Layer 11 of a small transformer language model trained on English Wikipedia (14 layers, counted from 0, width 128). Numbers have three digits each and are written without spaces.
In attention head 3, each number of a token's query is one row of weights dot the token's vector x. The head spreads its attention over the tokens so far by the softmax of query dot key.

Query weights of the head. A number n stands for (n - 500) times 0.0011.
q0: 571504458586499525488449593554448520508506475544478415446451460492533590517497447449447424458486517506542448560484466538493481470575492582465471494507492538463605524538531508570446485488588450524528476425469386461525492514472532558565458588495535545490521470491469412483466431516427482530665521543529591474480466530374476506492518455463493507478591428459428454541504441451442538488588
q1: 527463447524435461506464508488479443496494391533500459482547518446486466492429462473471476476530498468512479591503391460494547518518487462469444557517607586580505509477448500514553497540508503504495500492516486449544519559495541564496438567518477520527489517500536475555453464496511472487543556516563560479516573499435555458543496476532549478327555494466566503548503464508465516467553
q2: 534563582440409428589376534518480557519494598489533391482382485465479569439461446487448365561461502534478469520529530457565537487580481600492532531539458490482610551516600470599452523489607506476591404578479438455498509423453503566536522557419500582577572459544605479546577393520504479539569559552425514464537420555364430464447616444463363511475608508552459480570461515429566511480636
q3: 462448448592496478411487579477496539481453555556533519581447506484494541423537625475504467573563455594503521387442551505503533440448537612510538378514414541511457484509488525487421488438587447479490496592611542466447439456484538477517491508521483525515484521588504520455490485518533476583497523528443434424524522383445431549419535485455455461590513524486471472404471512484456530531452
q4: 549438603502498614435513413494553431610477336460417545500580458526554498614520424605470527539500536470426434512581569492340471574427409542507362455474603522586449473424512423410664494561400468454568546569520402536630535455518571634630527477532547447490411538507475575541522580450586482404424405490461390485551537393556549476408616561587542500432421470453591555469461601626524465516362
q5: 458409519538553450495525566419427665408401529528565469517446457490447616391505425457502345535570360626547404337482651533538502393442516591467500399505344493578466596514660537502322507430628471444531516661642512445459331304486424500550515505636552543603595388513553562432618386520505366569410584566366410443419467421407416517507534493388403531597532459502457488401443566445462558574596
q6: 500507586471467587513539407487482648614421509546392485472581541474462506542523481649530502426456406483327448444622553600483576606522493432454401480564544549582591535521536448462510445470466551485463601461553484507469363374586520429556554412519583437467450466443438464503627443583498461433398462516489491473456357458498441450493487453511483496490449515498503562481551473385382432528473
q7: 470524523574552610617502559417477463542492605418516425403597494597571512554354549492552481425471622434349565468544534586521478521576464381543465534525537621556488548419437410441673418558424445500375453312443396544507538455487545493508538470492463534622545506380583434554508518519451542443520585425468531567455388644460494533603486416490488562390452545453509525504586522552435469439518
q8: 489573512497461467590335629525521473319529543400584578389399353605477444473508541425559534434477558678661566461530420447488374224537530432690616612603523564492524492404639581472514430513570521526542380458483560475424453495455641242527460391473492404469660614346452473374414438449464460457548464549521608626524429684495454489441396446475587602433580531309392464574456409673536541417664
q9: 433437490330538615470424387546569425722452587437546471623502545466601387444476517484480511460518572500428553425584517469564475469457500519720509432417537584539546403365450500534641444448456468575333456525500489494466515562513502579448475608372470493616447518514462514453570630475430609458505542528509453683641498523703442486553484520654379475462625438451572383591493434467450472587405
q10: 319511285468521538497404628634356483532508486521662390417435603459516483445401533483368505436598495606480521572609632434531464327372599520637603409393515587592506453366449443530576311399480489436253619407574460312568576557474468433456511466568428467572664607535580532453471489554439505457353619740597612682378488514460506523500449306519373436347556389503495329637530546619394486539356
q11: 431558444551726443467297523566440436463419729522481356411438659497469411547463364596633608736292591440556653448466411305467397595619515419452536596376476442529418326556422434500636546324540306529442497755517547383579460386564425585429448474493320593432517352327479676594463634617474637464628591418384570503556365687537477403412556421447330523572657409622307449532475411571480691634800
q12: 575467031567635420497427578606689438593463622577591507615719674528477670593526506309464593500718532442411578537437516524456470430570340361578712437603547607315405600330481455780616534577732316510467400439623516580438468575491683493580631335650555302540621483553611538535340407559474355353449662419417448561442594555635455248487707493484466480620503609339556412493510518361549642549484
q13: 402401230578391323315745402562506537475419396521381513633451748520497772563457288608480587688409578582510521474639625480400449537606672679497493503333195506649484522336549434364534510452520467484634366458714710457404646469606480619443500481513500487487424480628432480557595382619522608428428581506337330411480564517553500367425611635475468667391469448293437491397406594550605210551500
q14: 529463360509412437488424358654571545406517579494642397569371488567740385333539484314570430603520483550544522402680522566519546631627528524478556549517381656587353321553411533517500473480598704544520545401469276566538473483440495468587643342541330342431481444579505551492297397395660662639656511617416662527338551533547583503581441381551520697592552372565386562459409473609412323457542
q15: 480460366574466493348361278278353358574513402417383474698318386486284701531535674507485519604685432616228466414546570397387547602417439603564476404375450405604544324439429534441331418513473517647596419503673343560434314454519590595556463544544614444587418361651358215406490682429480539380490461547510572623704448362400521703625527539523382323518548418186647585393624482510345528424464
q16: 489462527441542574479517497489548335566559411503476550459519514391491494508480558519526583405554480585440487494512498494485521597470578438510471549440622509559513476541477441433552493495445448508457585479529506544470495611437540483497470540391488465484381521493457492512410517460513469401492486467519500552497594551555557511542492554537612511367468468480570575489492587600537421481427
q17: 610454527518518564455532443558521362531469330485432529450652458463541478428493523519502606403583532516467568558565440549386463537406498408475421483450602582529527433548454439386561496521417467508477653523524568563478474593529493458484446490425446477429426569488411482520539517402500496401365425402577500565496554530507575406478406583532631514492460418439617572504542572534472436479395
q18: 525529473471406500472503534535567443532570443519437484440617478521472491565444493519486538461484608405464485554541499544534539524487460405463475565564600505547485454556459482549664485548460538528500558499382468504527523541505527616523402521561521478480449550453461476566465497464519571444522476454481521487475480506500528525546519536510557490440528567531594535622497544477491523537479
q19: 453457422544545444534433522434523543493469634555520472486373538544426573387495487472460452584469545570500452423462566444601509443564459557506601409545368475426487553457559467574445513487615495444529431600519504428523485403551498590485576502436457530552548451523642531589469470483495469619535498520368511441474433518498382568443580461413381495557561502537388511434489461479477526555544
q20: 510507554546495505416556572498397529484439564510515581545498537454463488441526630566570586568477443555531533443437530474511482474433575581368534438484457506493553528476550557477389517498651439471502497464627470486456438434535492369469532448461481606395518478512438509467482474542503498529451482481498507386524615464362462484444514480455564467620546474450506461413529466526560502424585
q21: 471534653485486531549423572571468425479541589431495469525427484336535532442446499449465465551502550591551488561446507429485459487553458496483470489483434478469484430443575527497437545480617494498658474552452549493474485544491479469616509521415498568544540513502565537581532461488497509471459553472461432564596433469518489455487529587460404469513542459535504577491529550485573487404550
q22: 567464447621435492473622624462448578386451502519610510606392612487460522357477600418522498566514328537525516440282581478598529459447553609412448454535445525493431609594521520569244590495674450361512521505577573435455410372498476466394537588455525644485516502577590585406488517581490500671537620464432407339557543377407390540359527407370510515572641427592484571390550469437490601435500
q23: 458543584447534457615560512427388438410443387360401595563357367664540416396553433407441430507502535559521383477370565479463477490475644505527481525355540351537498591489478394347457500578346637511564462532587312493528470462485455445521555438582488568518527449654468415558559498523550491523593431451425442500472555540416596599446721581562518443553515457521575469463413615505678557509554
q24: 449555616370472662673437467524451484396634508401439490336442500681539405529486417550579486387569520438477441570665450551469377481676606494564402543442601438487526427495442430418630417581358551427570576452402442560552512456524525365597530467557578400538627434391616422531512525568325636371449410509543557662482369669464580570557538463537505525316502454428434635687581465660423500478488
q25: 616507519645395458402598641523533490639304469567581500593469624347513572455471491377464544486552516762421481296320634384355409348279352377618541477616395671662507557490616565569468486304586592598500279693613476404453325576418554544409541398606424630490346469475528635491516447379626361579623389516219418733630510313697521413572411658529429362606490573675556273352405438304380601556372
q26: 579668503336593643557603521439547512577518678477431402429557634440393454549551473668684458491299630576323567616657449614399545462563366454595531589446490520629600429468598574415607399632360649557494552382456742594472599503596471321640527476424663665649570273484486469562466556478485540442633396539598582859530478515489503383699539482572515572478574559537494471719567380547443509456614
q27: 402575177557439403527273343713465519393546632477524425276503394360413642590457364578465517465503459283676435608551345528599431427512561500571376524445321466260608401541506553634494453497336494491428520659535496396376531506409473490509542457571668542669526475398520338622630357500446660633396512489389699445565516522500388662395555462503436560551419407281483541624556503598637368464400
q28: 675422715469258488568473497469654415545532538422638636454364655556370488506439281460432462652702500425452424462202508513577433359480494396575509570413506357606687404528668593428500671515530482500680562574460486528473354620574505462561427432375497416526456423610584368569503402541543610467453446451538437554485494617607419307464565569494420377435517622667647588600708513399540612529531
q29: 500226489469670353207548534586439520614580540415632389367713497350789557483639548513518377675490637571426708526469578431491576590612484539426595513525450332560433362440310436477552510633503510533553586633448715415404434494621506457692477490540177418592511299296610344642453627424490300483510494512375432409446521486548524558392450677494507797587547452439417616563471575734490582490481
q30: 757558459377413581710608285325452473584340559410386616647382341473428391453562545631515714598443720394639434678421426518576662541383525415379457758478412439614602345497466384385322607582397655552703469526568500389503359414497634380645428421467607503451476609381467407576432407539603519430559330448368436387454409450434413580524533465390575610702553356537336481480519616436585369292671
q31: 593389277654519334665741566569580475432507490701592598564452616672228542504630500463537459574507553535528516449393561506372558382524403500710535571500687378490576338664510273661464594490583580429442526462547323458443834453542344481298449425503570601476569528629544500404396386428638395288490421627713790639545624440670685479487348636391654711590633494490487430660453615564539659487381

Each question shows a short text with each token's key, already scaled and adjusted for position as the last token sees it. A number n stands for (n - 500) times 0.0021.

Then comes the last token's vector x. A number n stands for (n - 500) times 0.011.

0 "1": 487497478417555463690630564647476421572119572461493531543362606367619779253563195888399652339756
1 " |": 459484497468488537639461488646439426726399364418450489507436576470538623457617281665495538520604
2 " ": 504549488526475558631504423650355526707370480429495504537438538519461542407554268738602524537568
3 "2": 508507482554397696765509331390395494619532499367428397445532506522578458385701442777703416571407
4 " |": 588560512489424549543550445538357531714503381397559487550502533527532593418689350659573369510569
5 " ": 510507467543439510586528451546274573644430435361554576530496540558457562433638327717597433480593
x: 351601635569486505416675533712444670466430487414544469481563528346457518457446447569439616500473486320505560459325550544403540429523466225658579521530457660452610613451545485514480502322523375601448574501512361437400322624542507363419669507547510467503449405397397464496483405525410630489445478466404483432446594594606487582333518437636443641586457739443553429506522517425579304559455
Which token does the last token look at most, and with what share of its attention? 3 "2", with about 60%

0 " Top": 490497476412564460681638572633502435558105590467494527551357606374609775262562191880393656355766
1 " goal": 495481457439543466681612562638469427592106556471486522541340610364623774271580174875400646355771
2 "keep": 509476460470533473664628577643477442576091582474492509524341607370624782271553192884384663333769
3 "ers": 453452489569552545659403376457443465570224362473469503457481555476589585356686302587464554542736
4 " ===\n\n": 533490480545486551657574466701424398676190513455513473499374587358658716284560212933382669375706
5 "|": 518547566547369681610412328602372364542487411378539505416519561437675453351717398804561412489650
x: 508586516500445527427371319549577624532432415533538643570442427517394315699479488474529509489422438393726472456416683507616389290445538352611522518466421458437464539443520618570326504511551515619333478606659317469540773562493384544354495498674535581328300606547480409518228643486484541533570431564610561426503528402529529561467422461470430553469527525468404487607449449358498415599484
Which token does the last token look at most? 1 " goal"

0 ",": 487499480413561463683620556649479437583110573483493528545358604369615782259564193889385662343752
1 " ": 509538462536538617655407430633249447616366432474531529503376570462504577480656406758539639466564
2 "186": 515501538520457607701463424375229258546544498284507482432477529429594565295791719778607499358563
3 "9": 435416507562550539642457450472341308642567423399521455412517626506634541409660504575637474414512
4 "–": 508513529551488570523497488636256394714509501486486442480515579496533608395501385469554350471464
5 "194": 538562551534515618542524470483130374768466527264512440514516446385599585143677678765554675573531
x: 563407494559560384318609426625482495446496571482699456680494528392615469670536461490344497510326556571653669363353544511539579672348431405532613591512484542364549518393649400652582305574442503431411581371510323693579544570454467347421577499446606707542461465430426614528459710735610571547481495491502668463523597457579320407509651422549532517517444496428399633423471439498540436382460
Which two tokens does the last token look at most, in order? 5 "194", 0 ","

0 " |": 479493480417549467689609543660476431600104566479492523545358609372614772264575179895387651357747
1 " Qualification": 479474491510472536560600357422453370725210503424491495470489537524513529233653218576704435596765
2 " |\n": 430531490577411577651395426718350496677398415364418474435464600456548463422563329694651465432619
3 "|": 557505516526409599678444375727400389632383351450474447490444560417618523375622210845423534555605
4 " ": 556556510580438641588473381695204548387463344539494562528537470460535391433583279818505348765548
5 "1": 554578522543399695723529344534303531373666402478594521506581442426678419379567339715543199737475
x: 463625606573398404380481310560546558540481411379670620651533411492428460522363537695347584403320530425598381403454527479404449546565461380758417497468478651445665503483409558476441412412621682578403501487489336466495449552601469525308448441545551521385467770500409538536454372550516617322499432368496535562514587526494428585340565469425581507683508648410475359467581567416414413355560
Which token does the last token look at most? 4 " "

0 "ic": 489497479421556466671620560651484440572091556469488529538362599370616778270572196874379660365755
1 " |": 460486483491479571613398475660395462682332334443468494461421587460556607437566263666507635455640
2 " FC": 467500502538465564526511395393570470551160647395488465481510524506568544441721202500619550525579
3 " London": 429384522522528545556597286440352314453211700334433402461544530508550486456743305552622744442586
4 " |": 551523542519418597550430490643412330672411344489521491469425591519548581437507319642671693313555
5 " ": 532471520558427622649534440572336435677507424482508553479396589573497501402613421819691650294610
x: 412511623554489477386535350749513573542524437603629501492590668311464500585477445512405524476492498494495413461377530492470484376566475243627557477482357594489574610396621605615459433394509458537351532553542293498325425605532552368410666458582508602453393444541440352483484458605384602453481441432449587416396595513562443485359565480578460570520461686383499519541528542394541309547477
Which token does the last token look at most? 5 " "

0 " name": 493497474423557466692614535651470429595104560476493530538359609374617771263571176881388646359769
1 " of": 515457496535501544661409422634406455698320415502512529439437533384602676328524284724500553436666
2 " this": 489440491603514614595410357553366484553358465415522490431499550470581568423494303733607483513641
3 " exhibit": 470459520583597511647466346568301297548288502393518512443534614542552655395473242467499330468877
4 ".": 526476491546493559699565428667411460706247492440506487460406622356664762284559244893360675336666
5 " In": 482490531521492546552446397608455385619436434533520509539474576525617617289614380711485546275574
x: 538453614517445511479483313594459525624611439321721443666493633376554491524370458356456446386548376405459525482570533512537471458440482240448512487453584521531462438522463509557421598397583533439370463565537205415504540515433507567467695480511534537468479510545485310392445587605538514506588528486471483503391626511568420564473494392380488587604617501479564476609627565412599513527395
Which token does the last token look at most? 0 " name"

0 " |": 479493480417549467689609543660476431600104566479492523545358609372614772264575179895387651357747
1 " −": 434484506545372539635498308492512405632324419492463435450538506554495405297694170552797354571384
2 "5": 476424469566355659633456351419455530622586383255384404425573518522636417327824502616747423669352
3 " |": 646543542457386519455483485558435478655489308367488444542511511494579556331752355582561358506492
4 " ": 566548520547385516534520415584393609687441409374549543511477522526483479331663315709656542505449
5 "18": 582621567526386678659562298366375565638613376210594433441541463571566396346832610704698479487245
x: 379490726592532408500506583681437536532481539518650514603381588460496521629448517613407686398439547440518569423340597515469366500583418394654547359562517710411523604428492483551595492393676462614331408310524404415569487552547474597327498361548427571392300640385367353371421482503452528517392472395468473534454593429556366519328560373634394529589352652505581326499672554351470514468416
Which two tokens does the last token look at most, in order? 1 " −", 3 " |"

0 " world": 494500470420567472682620544635481420561113571459493531535360609376618774266571182868411658365764
1 ".": 492485465463542507699597487672436438643167538466486526513368611348637777279567208914378683342727
2 " Ex": 440426512618496629479408387540532507526320509523527473388526570451614559398666401447507593597479
3 "ecut": 526470579542447593470363298429430448723407432387474463494511541455639598415789378565435376657702
4 "ors": 585482545573484537555305339481462406673260257446446473488548575511561594369755349582380500525711
5 " and": 529522572534476571617392428542374381634320310456525447494517469518553601410734370645455545432607
x: 583528628624532427577545520575474518510512528521572513540533505426469418419456507411477395374451416480612472480418461558452524396483531325523535461498524478495516567421571497571369452519596475493464434538482063371574474517519436418425515553537554550430546511591443433411502490506512293471495533577509554490374541446545464501546541470519515479594632525512478374611393520404606503497501
Which token does the last token look at most, and with what share of its attention? 4 "ors", with about 40%

0 " London": 494495478429567474676622543643469408558107579464495539535367607372625780265583190884399672351745
1 " (": 457534533465419553575451455689398300557487430585505501472436536494524534418508308662594684443653
2 "193": 484504549472421633656473410444298347510771510489494483505479516443558494217677632859650653407704
3 "7": 395405550498483557647440488521507335611817423554494478434517601535593513329630557634597654485639
4 " &": 547556574462377507586447504519506312724772499644521477538494537578499569257583511478598619383533
5 " ": 648555573560394559501504548615286484813736649399525454479466541549417631346485547632435754573555
x: 560637499546494367389587360638605588408364657592604347691626522300428585534501431500440381496432489585638614521313592504510671577639575490516473448475530383605528515571573579518588515605425515433416515554696448490369462450607511462445652511559656574682550422650479527491419336701566564700442598441470433417482637571548484550297686415480501650800433545536525417348402428511624412504539
Which token does the last token look at most? 2 "193"

0 " Rank": 480484465417539473705617520639474394583136536466497526545362618376622752253597183902394620341743
1 " |": 426437440514418584589427396595327394638487315411495491452454636446584557409675322772514380497643
2 " Player": 506531447504437507654419301415352281642245496367444466461508558463584488481755159629508208466661
3 " |": 548504484507397563578428348627314430622410351447426455443448621494573523442641286705630567334690
4 " Club": 511519448526426505695507343469520304653260532441495508394449596506636457483723167597588493369764
5 " |": 560563520530342555567509414617350418637483346472590487452423606498596514435734338777662631268706
x: 416469550480554473292483418566600652503433526694527554651482519492459429538496461473473462532494363418613484468403601556476336304510396259637513444542410442379473526434589545666468367435561534495405449549473276454442615473457482592433581465689585403402423560616390318405367611408430426545557500616532510460284470357681498493404539512515388522679544574587428539545349526473383450587375
Which two tokens does the last token look at most, in order? 2 " Player", 4 " Club"

0 "13": 487498476420557468687627559643471421567116565464492532543363602369620779252568203894393653343747
1 " matches": 495448434561563519584487389540367290559381403402508537450513617474623574260623239400762368457742
2 " as": 436454481539446546537368493585413443797375403488478488468490495457581540398496311578662549506538
3 " part": 495502493529480640501441362425353342680368598427456408440551495550533455427556348628652339625631
4 " of": 480488568578480575634425412582364421861360399430482449434468595393645638395530318787565650464634
5 " the": 516565559571495613577453455662361522644426513367494467499507591517523634515542357804648551451632
x: 521457616521485502551587448533493528483465440507612535524457493457435540590432525467485497515545417384581452453417492569486569415557473267583519617460416468497577506546574483527481568491592555444423604483492064441385541486460532414397583470558562398476479601466528445486444550513544481480411510475483570412327581507629550481421493462461476578495485550529478555575454519533511436429486
Which token does the last token look at most? 0 "13"

0 " |": 479493480417549467689609543660476431600104566479492523545358609372614772264575179895387651357747
1 " +": 445500535528427554609525390456432460617246436438465421447506509555504442286672231523751381498499
2 "36": 505466502503395648604470375385429455557593389185397424448533469534608405395878500557635502617442
3 " |": 639559512447410513473472507579386519642435251391527484534460531494579547394726305561538432405506
4 " ": 542529492549419533570557375553438738669384409385513575505470544514495448302622270734700483422469
5 "33": 557544527540424683698515313333427562581554436207568496466520485581574363319789584775696503413345
x: 531451749545456388398575502677500529609404474576579546528437512417451506601335513566475531435396603427500502453352595487411328468644544414725486384551414646377499673323549494588564429333587463602340534366342374423596570564467378536256480434554339578418342627417276370426475559485468510525396481364524522518429557416504441490447582366601465489541364549420581265528604491409506479533401
Which two tokens does the last token look at most, in order? 3 " |", 4 " "

0 "rik": 491498485426560454688625539629468439550083568477495533543370594375612781272586189868339688342753
1 "ers": 498484466454551476697587523623479427561087536471491529529352602366625776273602182859355675361743
2 " |": 504483491514493573635403452696392356638294383442458497491419574474565576471558292684469620434517
3 " ": 495524475542471606666469438649351382608365421508508559502396581508519512438607364813585551385568
4 "6": 532509494575423712734474374440433372550559403381480471447499580530650480348755575852672489374433
5 "30": 495475539476457608617531452273425292509704279243543452498511539434667613412853604636558480493590
x: 518386742621566398469463513648537459527412396539567652613402417587653431607294508423502549463347518590414498388397513464415412457379512326673666453540561583575611599311457518551339367471601526495488503397592376518585520553504422382298555513498547488582499668510469482364417468663457533542522532491547507503603603398616457397265519489665584573416430775401535333504593491487525517549390
Which token does the last token look at most? 1 "ers"

0 " to": 484492481412558466683623559661480429587098574480493526540353606371613785270559186892384661345767
1 " the": 493454490507516584623460494588401482623363466483515502480417551451556669499613283788497627469646
2 " National": 426400556568521649524481399434417441516512651282538455432572561499523668496657315625604476629695
3 " Gallery": 529455529549484534563430356535380200575380533331439436479530647522570594530670213495548462567835
4 " in": 536487558508466601557463429664419382657395519471475473479453591449601575398513255608652670369656
5 " London": 609534563566560596555472345569368400627310785397458350477547594482550557294516414587745768480608
x: 382215648634444427405462381647591582576512474477577474474533517503502461598426484407389596456572491490507560448326526556560531589588538523538542532504589477434505594432567640634517555644473609530426612522596269459486474553443341461447618474568404461343458512437476323421410595495643532751293429447509610479443491548418442354437692337534521604595482634355570644719577491489641482383482
Which token does the last token look at most? 0 " to"

0 " semi": 489492479415558469685632565645495429572118583462491526541363605374608773269565199877401657349766
1 "-finals": 489457447472547486716584502595466422605166538450503537520351619376624755275638181848428648394757
2 ".\n\n": 509471475486516506668615508686434426640152564464481506516366607347648761256551210941371683344757
3 "==": 504489458535518610581620308699427389625519425422436546471461581422569560317504325814587506442656
4 " Regular": 468512513595402687536492412501339281535410584260442400422538521408630466259566388682724190541722
5 " season": 509539574605465587644490455631122318482387378244532508438503640431645494230603346697725295560749
x: 419432585529635575547493380530580553521487501653580557482638375525466346616474451575471521480474526345539583526415459614474594490487305450562592523343490517524491566444544483568488547451532453390504502586545205526457486639417376395341491429562606456508444586547467403574349652664502546375435427559469532377248619507543263412511558429642391557532453653373485392627643451464655471403475
Which token does the last token look at most? 2 ".\n\n"

0 "193": 491503485412561460674646571641463415565105575455490528543368597368615784251566209904382657335764
1 "7": 539437433607550576691494378556326274576444477413611577413513562475650507368625432763496578593527
2 " &": 507468569491415527619450436574452205717422419556482438493571516548548576323609323492481500491536
3 " ": 510496573586409683541474464715129346705490577307377444454476521533440576351553481760493647618617
4 "194": 567536610503449630573536449520126292645500544226449404507531428466514563237689662787473706562543
5 "8": 579532630536514531623508400464270292727525320289435356429581567482638549214570553578495696557522
x: 424388719610561556450421545667638613461476472624593566714535463510543401500484476486530460421456489615569489531407530502638591663429411482520526501556573551424540716357552533568410432663428488573483594319821284608516489567445413528419598382602479444479586636573361471579310498637522392593393458523626534390422555513559358349509653335493542532591503516405588513492615529413616421480496
Which token does the last token look at most? 2 " &"

0 ",": 487499480413561463683620556649479437583110573483493528545358604369615782259564193889385662343752
1 " the": 517446490522497569605417466573428440633365469490513510470440557459576637470652301758498613476584
2 " re": 481467543560479569453513439634264477577422526587478475508524532499603546578404377555549438541852
3 "stitution": 486456531593485565542449333459323465658295325537485448442539560509584628440636248511511374650790
4 " project": 488512544538472510583424318627280281623388391536511504490570651579583581476516152366507265497828
5 " chose": 548536548576486629607343310594371474874352379519437414463535518423558652235511161627579395455432
x: 453490600557598510528448435531443385547462533471593383670553540522547452478467544510519537348595368426532406427434499523486526554457593418572460422576545409550548577507524405507542576504399380488422537508554104466602351470620459470452663460486398493300470540445454417488502471637495569578536417307497586505364564505595353573549520419503590578487474372589520535556458513569632483517549
Which token does the last token look at most, and with what share of its attention? 0 ",", with about 80%

0 "8": 488494478421552465683631563650467420573112570461492532540363602368620778251567200890390655340754
1 ".\n\n": 487475481468521500669615498688428427647162560454479521517378606340652760253555220941369685339752
2 "Bl": 379369504622488598502483270509397590443313684434472409445587489514565569455723507613345404544498
3 "aker": 491441525589499593539465325452376528434142480314448470453560489509534483457694364651290603676657
4 "'s": 502465491553492580508455436621362414460225313397508464463511511490547518363589291650513501470656
5 " collection": 505482547535430505585429409571324241510384343492518489478590617546593569374554255419564228453765
x: 493481536622568527419487352568583609607480575558519611590564371475468346410369526351572570400485411417377473563497462453502505551469508486515752548387589535539504473456587495668427524399413510574333542669572150637574534512585606487478599576493503505562552425487409461287512560556463524490331490454568513460430514486453368465488637516438491559555476562348478557609565568417550435597526
Which token does the last token look at most? 1 ".\n\n"

0 "ville": 488493481428553462679621544644457421555089578460491532536371602372623774271580181881378659344757
1 " Blue": 499378483597498534469522409465458466387217741412565526516546476443590564458648287425454503537600
2 " Dev": 486502539504430558542389366595221272327392435423465508496569551455647478555623326582421514466611
3 "ils": 475422517538516515439436404578420193397290386399460463475476479501566533483551327449335791564751
4 " |": 535523514539462598565383488764386321617339400480540495495439566492560565509459302663576565372550
5 " ": 480461473566465617636514424636375399616375501521493551496415567545507531460628424844641532367562
x: 435508619536485491417483378741561511566536417538658489476592586302493486551420443504480539465520501486559434525378545515435436393524495242661542488484391641513632560403619614547408448404487448594341579551485253456338424588540583345462631479531542540475411476464435339514523463538429608493452439481488616467482594558591471490308531453539417548482527694396546522616568520399545316512452
Which token does the last token look at most, and with what share of its attention? 5 " ", with about 80%

0 " Player": 485495475417558459689617546638470409576090567457491528546359606372619775268584175879368644345758
1 " |": 448476458511476573597420406681341419674364346416482480458428642471576566452585286744526551386618
2 " CAN": 511484459531440535600404336386659335598233500362483514477497588497579507372733199628610527470446
3 " J": 475519511525459606522443310427364381589334541360466409481563533544600575566755364541414575430284
4 "ade": 529473443536423489564520346401491376716336502384487483432465536449653557568847305663224662557605
5 " K": 539543474508458536473466389515317405369311531447527475496564541565582492619702388628440667245429
x: 380494664569504573395544287614591417428455295429548508424549299180498410459405498462475433499425475472433619217414488527442507351611405586596518562569388423358446640444482462623344547550582563635330486410339403343468563483497438441509531518531445436480603597416480322557536483495473386518420547509508594441374549470560468643390454388434537592638457574356306400540567511498451484537343
Which token does the last token look at most? 0 " Player"

0 " |": 479493480417549467689609543660476431600104566479492523545358609372614772264575179895387651357747
1 " ": 500550480510470575656461416636355473614365421476501486510417566525470490421607303777570537481587
2 "17": 465420448578416735740456360397325410555637410247444437404515567511631455385792631789705452479420
3 " |\n": 562566509537465552519407487632294497553474329445472546508489546452578562407625401676510284358614
4 "|": 529515495523431587651483432702414420642315390456531461496418543391627596338610212847375597503637
5 " ": 532506497589443658552462419700200588381466363507541580530542476439545415406555296827507385740584
x: 423608626438374551468614334661499538592479429460586555555557450330433463506390454631421569476377448376585473504377445551449527495524579293609489640483394468498637532487492653515364427438445518577356615563476294395297401597568501365398574444559635629420381568493363383582474417525481597447524378523424569430510609555506379511298539524513505597629493562449469482473575520329566284491499
Which token does the last token look at most? 5 " "

0 " |": 479493480417549467689609543660476431600104566479492523545358609372614772264575179895387651357747
1 " ": 500550480510470575656461416636355473614365421476501486510417566525470490421607303777570537481587
2 "22": 460414464561420726771472375337394391549660427259448432401503556509624458353804624794684491495436
3 " |": 588543522488431558537475491518369435598496280469504488529471580496584612394735402694569363370564
4 " −": 572574522510423506569501326383560447706420457461555531519509509552501465333755224540816290542401
5 "5": 518590516509416629558501418431404523623559348254608454450575460528626454334750554533731384673380
x: 480478634659504534418534441659456521513541589487560549684444501556589509470348581761400596373350641453428554430351618480575573448493606420605655450584600602471486536400512444645502484342723528555409475311547404581574492515583417434344585328580498488462411598325384387379322532617473557415462526525461341421495551435509323562385594341768495548548438728481599404474559560411448572418492
Which token does the last token look at most, and with what share of its attention? 4 " −", with about 50%

0 " the": 491496476421558468682613559655471432587108576476492533542356603367612785285566184892383653359766
1 " quarter": 513432468615555596551590347429276396511533658417504465432507566503594503431608331571681322593686
2 "-finals": 464412429594524558667500417451325283571451424380527503423497634424625562280630269538747410459768
3 " and": 541484546486417513576542494563435380645515348549447402457539523556556525356585328561644605416558
4 " semi": 536594566567423694619572415441450441570529597386464390455568601537567547351546413581866422412558
5 "-finals": 540557530568430553617462432417384324593566357296527399400597641493635563244610337426816400437634
x: 503407592589600541403510332632587599526476398661563594485634523556604447583322440488521683385489461348517609319468451529500516549438559542477580466492594624452481567425617595546457643414609541511531603452641215668473449601554297454453535432645465526398343546504422348457393472662465470480393515531442418420410534375511335417536690418554517614595503658414554369581605484463554546446521
Which token does the last token look at most? 2 "-finals"

0 " |": 479493480417549467689609543660476431600104566479492523545358609372614772264575179895387651357747
1 " +": 445500535528427554609525390456432460617246436438465421447506509555504442286672231523751381498499
2 "21": 468425483510377670657467397356419474550632411189387413428533469514626420376864538542661504626441
3 " |": 630555516459412520476460510571395521640437255404530485526457543483583564373697300574574454378506
4 " ": 534534501551419525575546386550433703663380416389521572502465549518491467310633272714702495418456
5 "24": 563585553520421704721544256332453568620576409222552448445538486597582370314860569757702484467282
x: 502438730574496452464525523658487537620431470567634503602392554419437542619393522572415614410454580447560575453331581510408355458623523434674519343551468656399505646374521501589566386327662485650307507371441385444606567568511398582233453385548387523366310664412321346422472543538397518511457428310498470519476588396566339460384544373552462514577419572480561348530633529401488502505404
Which token does the last token look at most? 3 " |"

0 " |": 479493480417549467689609543660476431600104566479492523545358609372614772264575179895387651357747
1 " GF": 430403427529463594572534397460425383582397495262500480512497593425655497300716346751655494404486
2 " |": 500435478447387608438517472555265298652462337385414415411516594475635552503829453727627515329662
3 " GA": 526512469515420555532462375434442193698462504332434437483520494458648409358730379756630416438535
4 " |": 627554487478368545479536409620313207841602367361471409461486500517567514583816392780485470524620
5 " GD": 595629469569383561569531252409474303831490549343591414413571500445724368383834319700727389464539
x: 462654535561351431407520472633545634498342633506546605467385522482494541402332480614310630320552591380538552514361491602480595329574357554566425365580398594354383483311643545774491568327632468481448561428514412558424682358562466452560684298597395491390492661358452328468497538485503443457434423448467547511503547320625334554453464483510749579571534612533540335525547401409515542630456
Which token does the last token look at most, and with what share of its attention? 5 " GD", with about 40%

0 " museum": 492502472418571468691619548646456401569105566461491529545357614374625788270584188863398641345778
1 "s": 487476456461548491714561487624454425601141494486509538510346617367636773297632194839385676381765
2 ",": 445419515514493604624471429577303505632430408516479515418459551428629636298560388652524743424630
3 " collect": 513451561587470595562430347404274468726289436439476472435468535434667689359692399469686378364683
4 "ors": 555447559546477530604405374235416538745276304456421456476505604473602659331830481514502625361788
5 " and": 542523594536466564567412464441335523644409301410526427484479506515561636381726447576493602329620
x: 564520586593536419534547562577500496516500523529516522581573600441478419428523541422512365420439390537518508436397458542410501376492532335539588472441539415469517568415589414581381485542613428454418400535471082408535485531496364455393468533501531529447490522584434542443460505486559292512484549498562536371412473455561458419508498440522481467619642501480524367596415505411632566584503
Which token does the last token look at most, and with what share of its attention? 4 "ors", with about 50%